Layer 6 of a small transformer language model trained on English Wikipedia (9 layers, counted from 0, width 64).
In attention head 0, each number of a token's query is one row of weights dot the token's vector x. The head spreads its attention over the tokens so far by the softmax of query dot key.

Query weights of the head. A number n stands for n times 0.0078.
q0: -1 7 5 15 40 -23 -25 -22 -24 -9 5 -26 -50 -35 -15 1 -5 -6 19 35 26 -9 -8 -2 18 -3 -11 26 -17 2 45 5 -21 35 5 3 32 3 1 -9 -11 -9 -1 0 4 -2 7 17 -20 -6 29 20 6 12 5 30 -7 0 -17 21 -11 -23 -17 -1
q1: -8 20 -14 -6 -16 30 8 17 12 8 -33 -23 30 7 23 -12 -13 45 -33 -10 -26 28 -9 -6 -8 13 5 -33 18 -43 -43 -41 36 24 25 7 -44 17 30 25 9 -32 21 17 -2 3 -18 -25 35 17 -33 -13 -4 0 0 -14 7 16 -2 -37 -3 6 9 -1
q2: 0 -4 -2 26 27 -24 -36 -36 -22 19 16 3 -26 -3 -22 32 4 -30 18 3 27 -33 14 -2 36 9 -25 23 -21 15 55 31 -13 7 -7 6 21 -12 -26 -40 -1 -11 11 -2 0 19 -26 25 -9 17 9 20 11 11 -31 21 -13 -10 -25 22 10 -22 -10 -2
q3: -32 1 -28 13 -37 -6 -15 -4 18 15 -6 -48 6 26 -37 -31 -52 -4 -44 -28 50 -21 5 1 55 5 -4 13 -23 16 -6 -19 -36 -26 -16 6 -10 -10 -20 -31 4 1 35 21 -5 23 -17 23 12 36 14 -35 4 16 -10 8 9 42 -18 9 46 -1 -19 5
q4: -4 4 57 -26 -8 31 -13 -6 4 -44 -16 -3 19 -43 50 -35 -35 -4 -27 -27 25 -6 6 31 -2 -77 -20 -6 35 2 13 12 13 -31 -18 8 -20 -10 -19 -8 63 -16 38 -57 -5 -10 -4 -47 -3 27 -21 -56 -20 -3 16 56 78 -3 -10 10 55 13 -19 -63
q5: 27 -13 38 -6 -42 2 -16 -19 -55 15 10 57 3 8 7 -42 12 29 -23 -26 18 -10 5 -20 -17 -11 -1 25 -47 22 -28 11 -14 35 -7 16 45 -13 -18 38 -6 14 -15 -12 -31 -1 -36 -21 22 -2 -64 10 -19 24 7 24 -30 41 -5 -26 3 29 -52 -5
q6: -37 -11 11 -46 47 -9 31 -36 64 -14 -13 -19 32 84 14 0 15 39 13 -7 19 15 -29 5 -21 2 54 -4 1 29 -56 -41 -8 32 13 -26 -1 14 -46 43 -56 42 -33 46 8 45 20 -15 -22 -1 8 6 -15 -7 19 45 -14 -69 9 16 24 -41 1 -2
q7: -3 1 20 89 41 -40 6 -18 -18 6 6 21 12 -6 -20 22 -2 -37 20 5 -3 -22 15 -12 64 49 -19 48 -45 29 39 32 -24 9 -14 -10 21 2 -2 -38 -21 17 17 14 -5 49 24 29 -20 -53 -6 39 6 12 -20 25 -24 55 -3 23 0 -28 -27 31
q8: -11 -11 -12 26 -20 26 56 -23 23 8 13 -4 31 -14 2 15 -70 -34 -10 11 -17 -32 39 -60 18 14 10 16 -7 5 10 -24 36 -3 34 36 15 -7 -48 -5 23 -38 28 10 -51 -7 15 -41 29 13 -17 40 -53 -24 -28 43 -20 23 -6 19 12 -11 -13 19
q9: -30 44 -40 -42 63 7 -52 -11 -36 13 -2 14 -4 -10 -19 3 2 17 -36 1 -33 56 -25 -17 1 72 -7 -17 -16 -20 3 -34 13 32 48 -21 -60 49 -2 -13 -36 8 -11 17 -8 17 21 26 -13 -10 -17 7 21 25 12 60 15 -23 -23 -6 -33 14 -26 14
q10: -11 -43 18 -14 -13 -14 -65 -16 28 -2 -12 25 1 4 18 18 -27 -9 -17 -23 -6 48 -32 1 -19 -72 63 32 -49 27 -17 -32 34 -35 25 19 13 62 14 25 -2 -14 -5 -19 34 -13 -6 -46 -3 -18 8 37 56 -10 -37 -19 -24 -21 5 -29 -9 -4 13 17
q11: -10 -29 -13 -73 0 -9 -59 37 -20 6 84 16 -14 15 20 11 23 25 -1 -5 -35 -14 8 -4 35 69 23 23 -38 15 -6 -8 -16 39 31 -11 9 14 53 -27 3 -15 0 -13 39 -21 0 -24 9 2 20 22 -44 -5 39 -12 17 18 10 6 -12 3 28 5
q12: 18 8 8 -24 -31 50 13 28 21 -5 -4 20 39 30 7 -8 0 36 -18 -15 -32 38 -17 -3 -22 8 6 -11 30 -26 -55 -53 8 -12 12 8 -28 -22 18 41 -10 0 -4 9 -8 -4 2 -24 32 5 -34 -40 21 -17 7 -57 -10 14 18 -8 20 29 -3 11
q13: -11 -24 9 -4 -8 13 55 11 -35 1 -12 23 30 19 3 -4 -2 -33 -27 -23 -13 9 -4 22 -33 1 -18 -21 -5 -25 -45 -30 0 -17 -38 -17 -3 3 -19 -27 30 9 -26 -24 -37 12 -8 -15 -16 16 2 -25 -6 -10 10 -8 15 -3 49 11 20 25 16 13
q14: 2 -8 -1 -34 2 -27 -17 5 2 -12 -2 -22 -25 -11 -1 4 -9 36 23 29 4 16 9 -5 -6 3 26 41 -7 8 15 12 33 2 19 -11 18 9 0 42 8 3 -16 9 -51 -23 15 -12 -2 14 25 28 -13 -26 -3 -11 7 -23 -19 -28 -48 2 -9 -12
q15: 12 -17 3 37 45 -27 -8 -20 7 -28 -13 4 -15 -1 -11 0 7 -20 -3 0 35 -7 8 -4 15 -26 -8 60 -5 39 50 47 -11 -21 7 3 30 4 9 -29 9 13 -3 6 17 0 -19 29 -12 4 10 25 -8 0 -31 13 8 8 -24 8 7 -18 -27 -18
q16: 5 15 27 44 25 2 11 -26 -31 14 -13 22 -28 -29 -19 16 24 -31 9 12 33 -58 3 15 41 -3 -9 50 -26 -4 5 23 -10 -2 -40 -13 56 -12 -13 -32 -10 28 -6 -9 -4 7 4 9 -57 -15 4 12 27 -3 -30 8 -16 -14 -12 39 19 15 -8 9
q17: 22 37 4 24 22 5 -48 -24 -2 30 -3 12 3 11 -28 34 34 -6 22 -18 13 -37 -28 -19 12 18 18 40 -40 32 -2 -21 5 0 25 21 -5 29 2 -34 -22 11 -8 34 -10 11 -33 34 -22 -10 3 56 -26 26 -61 -39 -6 -7 -3 -36 -22 11 -6 28
q18: 12 10 35 -9 -3 -35 -12 -1 -26 41 33 -15 -17 -15 -18 10 41 -38 -22 -27 -13 -12 34 10 -9 15 -40 19 -8 -4 -33 -26 27 -11 38 -10 12 15 10 -40 -14 4 -12 16 1 -3 -35 17 8 15 25 51 51 -31 -40 -14 1 5 -45 -39 -21 9 -2 40
q19: -24 -23 -8 -15 -40 37 -25 37 3 -36 -16 16 -23 2 34 -15 -22 21 -13 6 7 12 21 2 -6 11 -4 10 35 -12 -7 -6 -6 7 23 -18 -32 -28 -31 44 36 -8 10 -13 -5 -16 -17 2 13 10 12 -62 0 0 24 -10 -20 -34 -1 -9 10 -6 7 -46
q20: 26 -8 0 62 -41 -13 50 21 -21 -29 -8 -1 -65 -24 41 -22 -44 9 -12 17 19 -38 36 -25 22 -21 -39 56 14 -35 25 17 -8 -66 -21 -39 -3 -25 -67 -10 5 -39 38 -55 11 -58 32 -45 -28 23 -25 -54 -17 -2 7 33 30 24 -32 6 36 16 -11 -66
q21: 1 -2 -11 -30 18 -45 34 49 20 32 28 33 6 -3 -43 9 -10 19 16 17 8 15 -35 -15 -3 33 -2 -13 -22 -5 -35 -10 4 -10 9 40 -15 34 24 26 -7 -3 -4 -9 19 32 26 23 -1 -15 -3 40 2 11 23 -57 -35 -12 8 20 -16 4 29 25
q22: -17 46 25 5 42 30 -28 -35 -3 9 15 17 65 35 31 -6 -52 -22 30 23 -53 44 -6 -24 -38 94 13 -13 18 10 -5 33 52 -3 -3 3 53 66 -63 -42 -24 20 1 21 -20 -9 18 -62 -25 -25 -11 -1 22 12 -28 -18 22 28 13 -5 -48 -21 8 46
q23: 1 21 37 75 -11 23 20 -12 -15 -27 3 -1 -44 -28 42 19 -52 16 -60 47 13 23 33 43 1 50 46 4 4 4 29 53 16 -30 -21 12 -30 21 -27 -28 48 -30 -15 -63 -24 10 -6 -48 -10 65 -5 -10 16 6 36 -19 -10 0 80 -17 28 54 71 -28
q24: -6 -40 -8 66 -18 33 -6 -3 6 -12 -23 -36 -46 -53 -45 -47 -39 -28 31 11 -14 46 6 62 -35 12 -37 -39 -3 8 20 -31 -74 4 -47 -8 25 3 -75 -17 -7 -26 -53 -45 -60 -27 -19 -29 -17 50 6 -12 10 -5 32 -13 7 -5 -2 53 12 6 -11 -48
q25: -7 -20 31 41 -37 28 -2 -44 22 -17 -5 -24 -9 5 -1 26 -15 -36 -19 -33 -26 -7 27 -7 -33 -26 -28 33 5 -27 -14 -20 -70 -14 0 10 -32 -38 -78 -3 49 13 15 48 11 -25 31 8 -17 58 32 -36 -17 21 -8 29 -19 26 -21 -27 40 -55 -25 -7
q26: -2 0 37 -22 -4 -22 -4 -5 -10 22 -38 -58 42 -21 -28 0 23 -8 -4 -21 -3 25 -21 13 25 -1 -8 -22 -12 10 -19 4 44 -1 14 20 94 -11 -1 -26 -5 4 17 -5 14 25 28 41 35 0 16 35 -1 36 -2 -85 25 -14 18 -66 -45 -19 -6 15
q27: 6 -13 -10 -37 49 -9 -4 27 16 43 -23 67 16 -13 20 18 -21 -35 -48 -17 -1 -1 -1 28 46 -11 -25 47 4 -24 -10 -6 8 -4 -22 -4 -2 43 -1 40 17 10 19 -7 2 -27 12 4 16 -54 -46 -3 -19 -21 -13 9 36 22 42 -28 -21 28 -42 7
q28: 7 23 -51 -10 44 -35 27 -3 12 11 17 -20 32 -14 -3 45 34 -12 -4 -8 -9 25 -11 -9 3 -43 10 -25 -9 32 -19 -11 46 51 -7 45 17 28 18 37 36 25 31 23 9 41 23 -2 -22 -5 -10 58 9 -4 28 -82 -13 -8 18 -17 -47 26 -1 47
q29: -24 18 2 -24 33 -12 3 33 -14 14 -11 17 -4 38 -2 2 33 -6 13 26 -2 10 -47 7 27 29 -18 3 18 4 -33 14 47 -27 -35 19 -16 -29 16 3 -54 26 15 26 -5 -40 -15 -14 -46 30 -17 -35 -7 40 7 32 -54 -6 -66 10 -40 -5 35 15
q30: -30 15 -7 38 -42 9 49 1 25 34 8 2 -43 39 -57 -27 -20 -38 -28 5 28 -50 11 -1 30 29 -20 -52 24 -39 10 7 -24 17 -54 -25 -26 -19 -14 -12 -45 -33 -15 1 5 10 -15 -18 -40 -20 3 -5 -34 22 31 41 -4 9 13 23 9 -26 -43 -79
q31: -4 -7 5 -18 -23 5 -62 -1 31 -26 -25 0 -39 -38 10 2 -22 -14 -31 -3 23 21 -8 -26 0 -26 13 7 51 -12 33 -49 37 -25 -15 -20 6 -48 42 -39 -24 -39 -24 -1 -33 3 -12 3 -54 -26 -23 -29 65 -18 7 37 5 15 -30 24 36 3 -45 -30

Each question shows a short text with each token's key, already scaled and adjusted for position as the last token sees it. A number n stands for n times 0.013.

Then comes the last token's vector x. A number n stands for n times 0.082.

0 " Or": -10 27 -9 13 6 -4 2 -5 2 -2 6 -6 -33 -3 -11 14 25 10 17 -46 -4 3 0 -1 -2 -4 0 3 4 2 2 1
1 "iginal": 13 21 -5 10 5 10 4 -5 -5 7 6 1 -31 2 -12 12 21 15 19 -43 -1 3 2 -2 -2 4 1 2 4 6 -4 -2
2 "ly": 27 10 0 10 5 18 1 0 -1 1 4 -2 2 12 -9 2 17 16 13 -40 -2 7 3 -6 -9 2 4 1 3 3 3 -4
3 " in": 15 6 14 7 1 3 1 4 6 1 2 5 19 15 -11 21 20 11 11 -42 -4 5 -3 -6 -9 -7 12 5 5 8 -2 -1
4 " A": -4 -14 22 6 3 2 -1 0 2 -3 0 0 35 15 -8 26 25 13 11 -50 -1 0 -3 1 0 -3 6 -3 4 5 2 1
5 "st": -24 -27 25 6 2 6 1 1 1 -1 5 -5 4 9 -6 19 31 15 10 -48 1 -1 8 2 2 -6 6 -2 2 0 2 3
6 "ound": -17 -27 29 8 1 -3 -1 0 1 1 7 1 -24 5 -6 19 29 12 8 -44 1 5 4 3 0 -2 9 1 3 8 -3 -1
7 "ing": 8 -20 27 10 2 0 0 2 4 -4 6 -1 -38 -5 -5 12 26 11 11 -44 -2 7 3 -1 -3 -3 9 4 4 1 -1 2
8 " Sc": 23 -25 35 -1 -1 5 0 2 1 -1 4 -4 -11 -17 3 21 29 10 9 -38 0 -2 7 0 2 3 -1 -3 -1 6 3 4
x: -35 -7 24 23 42 -20 -16 -15 -10 0 -10 -12 24 -18 17 13 4 -10 4 -16 2 14 -2 13 -1 -33 -8 -13 -1 3 -41 13 -8 -5 -3 -25 8 -6 12 -36 19 -7 -7 -6 -4 8 -2 12 13 -28 8 31 23 -24 13 -16 -4 0 -3 0 -24 -7 16 27
Which two tokens does the last token look at most, in order? 7 "ing", 6 "ound"

0 "7": -9 44 -16 15 10 -8 -1 -13 -4 -4 -1 1 -40 3 -21 -9 55 32 7 -60 -4 5 -5 0 7 3 13 -6 4 0 -6 14
1 ",": 12 22 -5 12 0 1 1 10 5 -5 1 7 -38 6 -11 -12 19 11 11 -66 -7 20 -3 -9 1 -7 25 5 10 -6 10 6
2 " ": 36 23 25 10 2 5 -3 -6 11 -11 2 2 -7 28 -17 19 46 27 10 -58 3 0 -4 -1 1 8 2 -7 -5 -5 4 10
3 "201": 14 -5 17 10 -1 1 -2 2 0 -16 6 -3 25 38 -9 18 45 27 21 -47 -11 -2 2 -3 3 10 15 -15 -2 -19 -3 12
4 "9": -8 -2 11 13 3 7 -1 2 4 -5 12 10 39 17 -10 22 44 43 16 -69 -1 9 -9 -7 2 8 11 10 9 -1 -8 11
5 "-": -40 -31 37 14 0 9 -2 0 12 -6 -1 4 18 13 -10 32 39 22 -4 -63 -4 2 -9 -3 5 5 9 -2 4 -10 0 7
6 "202": -19 -50 33 7 -7 14 4 6 5 -7 3 13 -17 13 -4 21 49 31 14 -62 -8 -2 -4 -4 -1 13 1 -2 1 -20 -2 5
7 "1": 7 -30 23 11 -2 8 4 0 -1 0 11 20 -34 7 -5 17 50 32 7 -74 -6 8 -5 -2 0 13 6 12 9 3 -5 23
8 ",": 7 -16 21 7 -5 6 2 22 -7 1 -5 11 -10 6 -4 5 21 28 -1 -56 -14 22 -1 -13 -4 1 17 6 13 -4 0 3
x: 31 -1 11 1 6 -10 -9 6 -21 3 0 0 -24 5 -1 -7 10 12 -1 -20 0 0 13 -12 14 -13 30 17 -15 3 -8 15 12 2 1 -11 -11 7 -7 -9 17 15 -4 13 -6 21 -18 16 -13 -3 -19 11 6 29 -17 -20 6 62 10 -8 -3 -8 11 -32
To which token does the last token give the most attention? 6 "202"

0 "ter": -10 29 -9 18 8 7 2 -5 5 -7 6 -5 -58 -1 -9 9 34 11 13 -53 -3 6 -3 -2 2 3 2 1 5 -1 -5 4
1 " in": 6 31 0 11 4 1 1 3 7 0 5 8 -38 7 -17 18 27 14 15 -51 -4 7 -4 -7 -10 -8 16 6 6 9 -2 1
2 " a": 32 17 17 7 5 10 2 2 -1 -2 2 10 -8 7 -14 18 21 23 18 -59 -7 3 -3 2 -11 -8 6 -7 6 9 -1 5
3 " h": 18 3 25 4 7 10 0 4 -1 -3 1 -2 34 27 -14 27 41 18 17 -51 1 -2 7 -1 1 7 -1 3 3 -2 0 -1
4 "os": -19 -16 22 8 4 2 -3 5 4 -7 1 -6 48 15 -10 25 39 18 8 -58 -3 2 -1 -7 0 -1 12 -3 2 -6 -3 1
5 "p": -33 -30 25 11 3 5 -1 0 2 -2 6 -5 2 13 -10 27 40 1 10 -60 1 6 1 -1 2 1 7 -4 3 3 -5 -3
6 "ital": -19 -27 29 12 2 2 2 1 3 -7 10 1 -45 3 -9 15 36 15 17 -55 -1 9 1 0 -1 -2 3 -4 4 3 0 7
7 ",": 3 -20 22 9 2 -1 3 12 -8 2 -3 7 -31 5 -7 8 29 10 16 -51 -6 15 5 -7 -2 -3 14 5 12 8 0 6
8 " and": 25 -26 39 4 0 9 -1 10 10 -2 6 8 -18 -4 -2 25 12 7 27 -39 -6 13 1 -3 -9 -5 7 -5 8 6 8 -1
x: 42 -3 2 13 0 7 -3 3 -2 -12 -2 -1 15 0 3 14 13 11 -15 3 -5 -11 12 21 7 -19 8 21 -25 -6 -1 0 9 -12 6 5 -8 7 16 -26 -2 0 -8 -8 28 -16 -3 -17 7 -10 31 13 15 20 -10 -18 -9 26 8 -24 -10 -16 8 17
Which token does the last token look at most, and with what share of its attention? 2 " a", with about 30%

0 "id": -3 12 -5 9 5 2 1 -2 1 1 8 -3 -34 1 -6 -1 23 8 11 -32 -2 4 0 -5 0 -1 2 0 2 -1 -2 7
1 "d": 16 12 -1 10 5 4 1 -3 -1 -2 7 -5 -23 7 -6 0 26 12 5 -28 0 0 -1 -3 0 2 3 1 0 -2 -3 8
2 "en": 20 0 -1 10 5 0 2 0 2 -3 6 3 8 4 -6 0 16 13 9 -22 -1 7 -4 -3 -3 3 1 2 3 0 -6 7
3 " through": 12 6 10 7 2 0 0 1 0 -2 3 0 13 14 -11 11 21 6 9 -29 -4 3 -2 -4 -4 -5 6 5 2 5 -1 -1
4 "out": -5 -9 9 8 1 -1 0 0 1 -2 3 3 22 11 -8 9 20 9 12 -32 -2 7 -1 -4 -3 -4 8 1 1 3 -1 3
5 " the": -14 -6 10 5 2 4 1 3 -1 -1 4 8 9 5 -5 7 16 12 10 -30 -4 6 -1 0 -8 -7 5 -4 6 3 -3 -2
6 " game": -13 -21 20 6 2 2 -1 3 -1 -3 0 6 -18 5 -6 12 22 9 6 -34 0 4 4 1 -1 3 3 -3 2 4 -3 1
7 ";": -2 0 6 3 0 9 -1 7 -7 -2 -3 8 -13 1 -2 -2 6 14 6 -41 -4 6 4 -6 -1 -6 13 -1 6 3 2 5
8 " loc": 18 -17 23 1 0 7 0 3 1 0 4 2 -7 -4 1 17 22 18 14 -29 -1 -2 2 -1 -5 2 -1 4 1 0 -2 -1
x: -5 -18 -6 2 25 -25 0 -3 -11 6 32 -15 15 14 6 -14 23 2 7 -10 -8 -19 -11 -9 9 16 1 -5 -12 9 -13 5 -19 16 11 -1 0 28 23 -3 6 24 4 30 17 2 4 -11 3 -14 6 18 38 10 -3 2 -8 -6 14 3 -29 -8 1 25
To which token does the last token give the most attention? 7 ";"

0 "9": -8 32 -12 11 6 -4 0 -8 -5 -1 1 2 -36 2 -15 -2 38 16 8 -45 -4 4 -1 -3 6 3 11 -3 1 -1 -3 10
1 ",": 7 18 -4 10 0 2 1 7 4 -3 1 6 -28 6 -7 -9 12 4 8 -46 -5 14 -2 -8 1 -5 20 6 7 -5 8 2
2 " at": 20 22 2 11 1 0 0 4 4 -6 2 4 -9 16 -14 20 24 18 12 -47 -6 8 -4 -2 -5 -5 7 1 3 5 0 2
3 " the": 14 -2 7 7 3 8 1 5 2 -4 8 15 21 13 -11 11 20 18 7 -47 -5 8 6 1 -15 -10 2 -8 6 4 -2 -2
4 " a": -8 0 25 4 3 5 1 3 3 -3 1 9 45 10 -9 18 19 17 16 -56 -5 3 1 3 -10 -7 3 -7 4 7 1 4
5 "ge": -22 -28 29 5 1 12 -3 10 4 -6 0 2 1 7 -11 14 23 18 2 -59 -3 2 14 3 -1 -1 3 -12 -2 -1 2 2
6 " of": -18 -18 30 7 2 -6 -3 5 1 3 3 3 -28 7 -7 25 26 8 14 -49 -5 8 3 -3 -4 -6 10 12 3 5 1 2
7 " ": 3 -40 37 3 0 4 1 -2 6 -4 2 3 -41 -7 -1 23 38 11 16 -46 2 -1 0 0 1 1 1 -3 -1 -2 -1 4
8 "9": 19 -22 32 2 1 4 -2 0 -2 -2 4 4 -11 -13 -1 24 37 27 19 -53 -2 1 -2 -4 -1 2 10 -3 3 -5 -2 1
x: -9 6 9 18 11 2 4 10 5 -18 20 -5 5 2 -14 -13 4 1 2 18 -2 -17 10 -23 7 11 -4 3 -28 16 -20 14 -9 6 -25 -4 16 -1 13 -9 4 10 1 12 3 24 -4 6 14 -1 -31 9 -4 19 6 -2 -17 47 6 -10 16 9 1 49
Which two tokens does the last token look at most, in order? 5 "ge", 3 " the"

0 "c": -2 14 -2 7 4 1 1 -3 1 -2 4 -3 -31 3 -8 4 19 12 5 -31 -2 0 1 0 2 1 1 0 0 -5 0 7
1 "u": 16 8 1 7 4 -1 1 -2 2 0 6 1 -21 5 -7 4 19 8 8 -30 -2 3 -1 0 2 1 3 0 2 -5 -1 6
2 "ed": 17 2 1 8 1 2 0 3 3 -2 3 2 4 7 -6 3 15 14 6 -25 -1 6 -2 -4 -4 -3 4 1 3 2 1 5
3 " from": 9 3 7 5 2 0 1 2 1 -1 3 4 13 8 -8 9 13 8 10 -28 -3 5 0 -3 -6 -7 7 4 3 4 1 4
4 " m": -6 -15 18 5 3 5 0 3 3 -2 3 -1 24 10 -7 13 16 10 7 -25 0 1 1 -1 -1 3 -1 2 0 -2 -2 1
5 "ind": -18 -9 13 6 2 1 0 3 2 0 3 0 7 6 -5 12 20 10 11 -27 0 3 -1 -3 -1 0 5 0 3 1 -2 0
6 "l": -8 -22 17 4 2 -4 0 0 -2 -4 2 -4 -23 -2 -3 11 22 9 8 -27 -1 2 2 0 1 2 2 2 0 -7 -2 4
7 "ess": 5 -13 17 6 2 -1 0 1 0 -3 5 0 -26 -2 -5 7 19 8 9 -30 -2 5 1 -3 -1 -1 4 -2 2 1 -1 1
8 " p": 14 -18 24 1 0 3 0 2 1 -2 2 1 -9 -10 1 17 22 8 7 -28 2 0 1 0 -1 2 0 1 0 2 -2 1
x: -19 -3 3 -16 14 -20 -5 9 -3 12 -17 9 66 7 -11 -11 12 -56 3 24 1 8 8 -18 13 4 0 5 -4 15 -30 11 4 -3 -21 -8 6 -3 34 -12 -10 1 -8 4 -2 21 7 -2 -8 -17 19 26 4 -6 9 -15 -23 -10 -4 -5 -39 -17 6 44
Which token does the last token look at most, and with what share of its attention? 3 " from", with about 40%

0 "er": -7 21 -10 13 6 2 1 -1 3 -3 9 -1 -42 3 -10 1 23 12 10 -44 -2 7 0 -2 -1 2 7 5 5 1 -4 3
1 "r": 20 13 -2 14 5 -4 0 -3 0 -3 10 -6 -28 15 -11 2 23 6 7 -42 -2 5 -1 -3 2 1 7 7 2 -7 -5 7
2 " |": 4 -2 -5 5 -1 2 1 2 5 -4 2 16 1 -2 -7 -22 8 12 -3 -32 -7 12 -9 -4 -12 -12 6 -3 7 -3 -1 16
3 " ": 8 -7 23 4 0 0 -3 -6 10 -5 -1 7 21 17 -10 2 29 26 2 -45 2 -1 -3 -1 -5 0 4 5 -5 -2 4 12
4 "202": -1 -18 18 5 -2 11 2 3 4 -8 3 7 16 20 -6 6 34 26 5 -40 -2 -4 2 -3 -7 12 3 2 2 -10 -1 7
5 "5": -16 -18 21 7 2 2 -2 1 -1 2 5 5 5 11 -6 6 37 32 10 -46 -2 3 -4 -2 4 2 7 13 4 4 -6 6
6 " |": 0 12 7 8 -2 2 -1 4 0 -5 2 21 -2 -4 -6 -9 -2 21 -12 -29 -5 12 -5 -2 -10 -5 10 -7 7 -2 -5 12
7 " ": 1 -23 30 1 -4 8 1 0 8 -2 0 11 -23 -11 2 7 27 26 -4 -42 3 -5 2 -1 -10 7 -1 4 -4 -4 -1 11
8 "202": 14 -34 34 7 -3 -3 -3 2 3 -9 0 4 -9 -13 1 14 36 24 6 -38 -1 -3 -4 0 1 3 3 4 -1 -6 -4 -2
x: -10 -1 15 18 15 -16 -8 5 11 0 -8 41 19 -16 -47 -5 14 3 -1 2 -36 -14 -14 -25 18 -6 27 4 -1 -32 2 26 3 23 -11 -3 18 31 14 4 -16 2 12 1 -5 5 8 33 4 8 6 -8 12 13 11 32 -37 20 -36 -19 24 15 -2 57
Which token does the last token look at most, and with what share of its attention? 7 " ", with about 30%

0 " Mar": -14 34 -6 9 6 -9 1 1 3 0 1 -4 -27 -4 -16 23 41 8 11 -52 2 0 4 3 1 -1 0 5 3 4 1 -3
1 "r": 20 7 -3 15 5 -16 0 -3 2 2 8 -3 -25 13 -12 4 28 6 4 -61 0 5 2 2 3 -9 5 6 3 -6 -2 7
2 "ara": 25 9 2 10 6 -8 4 -1 2 1 7 3 12 8 -13 -3 29 12 14 -57 -1 5 3 -2 -4 1 9 7 7 -5 -4 10
3 " |": 1 3 0 6 0 -2 2 2 4 -1 0 18 8 -2 -8 -18 15 17 -5 -41 -4 12 -11 -2 -11 -12 6 -2 10 -1 -4 19
4 " –": 0 16 4 1 -1 6 2 9 7 -3 -3 14 13 6 -9 -4 33 8 3 -57 -3 11 -2 -8 -10 -11 5 10 7 -3 8 5
5 " |": 2 16 -3 -1 -2 6 -1 5 0 -5 2 16 -5 -7 -4 -20 4 7 -9 -42 -3 15 -5 -7 -16 -15 9 8 7 -3 0 13
6 " ": -6 -25 34 -1 -3 6 -5 -2 11 -4 -2 13 -11 -2 -1 1 27 30 -5 -54 4 -2 -3 -1 -8 -5 -1 12 -7 -3 2 12
7 "195": 0 -36 18 6 -4 9 1 3 6 -6 2 -7 -4 -15 2 8 37 35 6 -23 -4 -5 2 -3 -10 11 4 -7 -1 -12 -9 5
8 "2": 17 -26 33 2 -4 0 -3 1 0 2 0 10 -1 -9 2 19 42 31 9 -55 0 0 -5 2 1 2 6 1 2 8 -3 5
x: 0 0 -6 2 20 -15 18 8 -1 -9 0 4 17 -2 -10 -10 13 21 2 17 2 -21 18 -10 26 -4 6 3 -7 4 -3 8 -11 2 -16 16 -3 14 -4 0 -16 17 10 1 -13 14 0 25 -2 -22 -36 16 -1 9 -10 8 -20 15 11 10 10 9 -16 29
To which token does the last token give the most attention? 4 " –"

0 "en": -11 22 -14 21 11 1 4 -1 5 -3 10 3 -73 2 -15 -5 45 26 17 -58 -2 10 -1 -2 -5 6 4 2 7 0 -12 11
1 "ior": 21 21 -10 15 7 4 5 0 0 -1 10 11 -44 8 -21 1 43 31 28 -76 -2 8 8 0 -10 8 5 -5 5 2 -6 6
2 " Pre": 39 32 10 19 7 3 4 -4 2 -6 4 -3 -2 24 -16 22 55 15 16 -75 -1 0 3 -1 -2 8 4 -1 6 8 -5 1
3 "m": 11 -19 21 15 7 15 -2 5 -2 -4 1 -12 52 27 -16 27 50 19 0 -70 1 1 2 -4 2 10 13 0 6 6 -13 -5
4 "i": -35 -19 26 16 7 9 2 -5 9 -5 11 -6 52 10 -5 -3 45 24 25 -61 -5 5 2 -4 -3 14 15 7 8 -12 -8 9
5 "ers": -40 -34 24 20 5 3 4 3 7 -10 11 -5 3 12 -8 -1 57 25 13 -63 -4 9 2 -1 -6 4 6 2 6 5 -9 13
6 "hip": -29 -27 39 15 4 0 4 0 -5 -1 11 8 -43 7 -14 8 49 16 12 -67 -2 9 2 3 -5 -4 13 1 8 2 -12 4
7 "s": 11 -28 42 18 5 1 1 4 2 -9 4 2 -58 -8 -8 5 51 21 11 -70 -5 12 -3 -9 -8 -2 6 0 6 1 -2 13
8 " |": 15 0 28 10 -1 -1 -1 4 -5 -4 0 30 -11 1 -4 -7 13 25 1 -62 -10 18 -15 -9 -17 -17 17 -8 11 -1 -6 19
x: 61 7 12 -11 -2 -9 0 3 -6 -6 -19 22 -11 -2 11 -1 5 -9 -6 -20 0 -6 -10 -3 2 9 -4 -2 -6 6 10 -7 -7 -13 2 4 16 2 0 -10 7 1 -2 7 4 1 1 6 4 -21 -30 -10 -1 -6 5 8 -4 50 -17 -2 -11 4 2 -1
To which token does the last token give the most attention? 3 "m"

0 " ent": -12 30 -5 8 7 13 3 1 -3 2 4 1 -33 0 -13 22 36 15 17 -38 -1 -2 3 -3 1 2 1 -2 3 0 -5 -2
1 "ire": 13 21 -11 9 5 7 2 -4 -7 4 6 8 -30 1 -13 9 16 18 22 -42 -1 4 0 0 -3 4 8 -6 5 7 -4 -2
2 "ly": 28 8 1 9 6 15 0 -2 -3 0 3 3 2 11 -10 4 18 17 16 -42 -1 8 0 -5 -10 0 6 1 4 5 3 -2
3 " f": 16 -2 19 5 5 15 1 0 -5 1 2 -3 30 19 -13 17 33 11 15 -47 -1 -1 5 -3 -3 1 1 1 1 -2 1 -1
4 "ull": -9 -11 18 7 5 2 2 2 -4 -2 6 5 37 17 -10 14 38 12 17 -40 -1 5 3 2 -4 -4 7 -6 3 -1 -4 -3
5 " of": -18 -6 14 6 1 -1 -1 5 2 3 1 7 11 11 -8 19 22 6 20 -47 -8 10 -1 -8 -4 -11 9 7 5 5 2 -1
6 " b": -18 -36 34 4 2 7 0 3 -2 -3 4 -2 -26 2 -4 23 33 15 12 -45 -1 -2 5 0 0 -4 1 2 -1 2 -1 4
7 "us": 6 -32 34 8 1 -5 -1 5 -2 -4 3 -2 -36 6 -5 21 42 8 4 -35 -1 4 1 2 5 1 8 6 2 4 -4 -4
8 " to": 22 -30 33 3 -1 1 -1 6 3 -2 2 3 -24 -4 -1 27 19 8 20 -32 -5 6 -1 -2 -8 -1 6 0 3 10 0 -2
x: 58 6 14 -14 1 -13 -8 15 -1 -7 -21 -8 18 9 8 17 25 35 7 2 1 4 6 6 -3 2 3 -14 -52 -3 -22 -5 1 -6 10 11 3 5 -2 -23 -2 -5 -6 5 12 -8 3 5 -12 -10 32 15 17 5 -20 7 -5 -1 -5 -10 1 -11 10 32
To which token does the last token give the most attention? 1 "ire"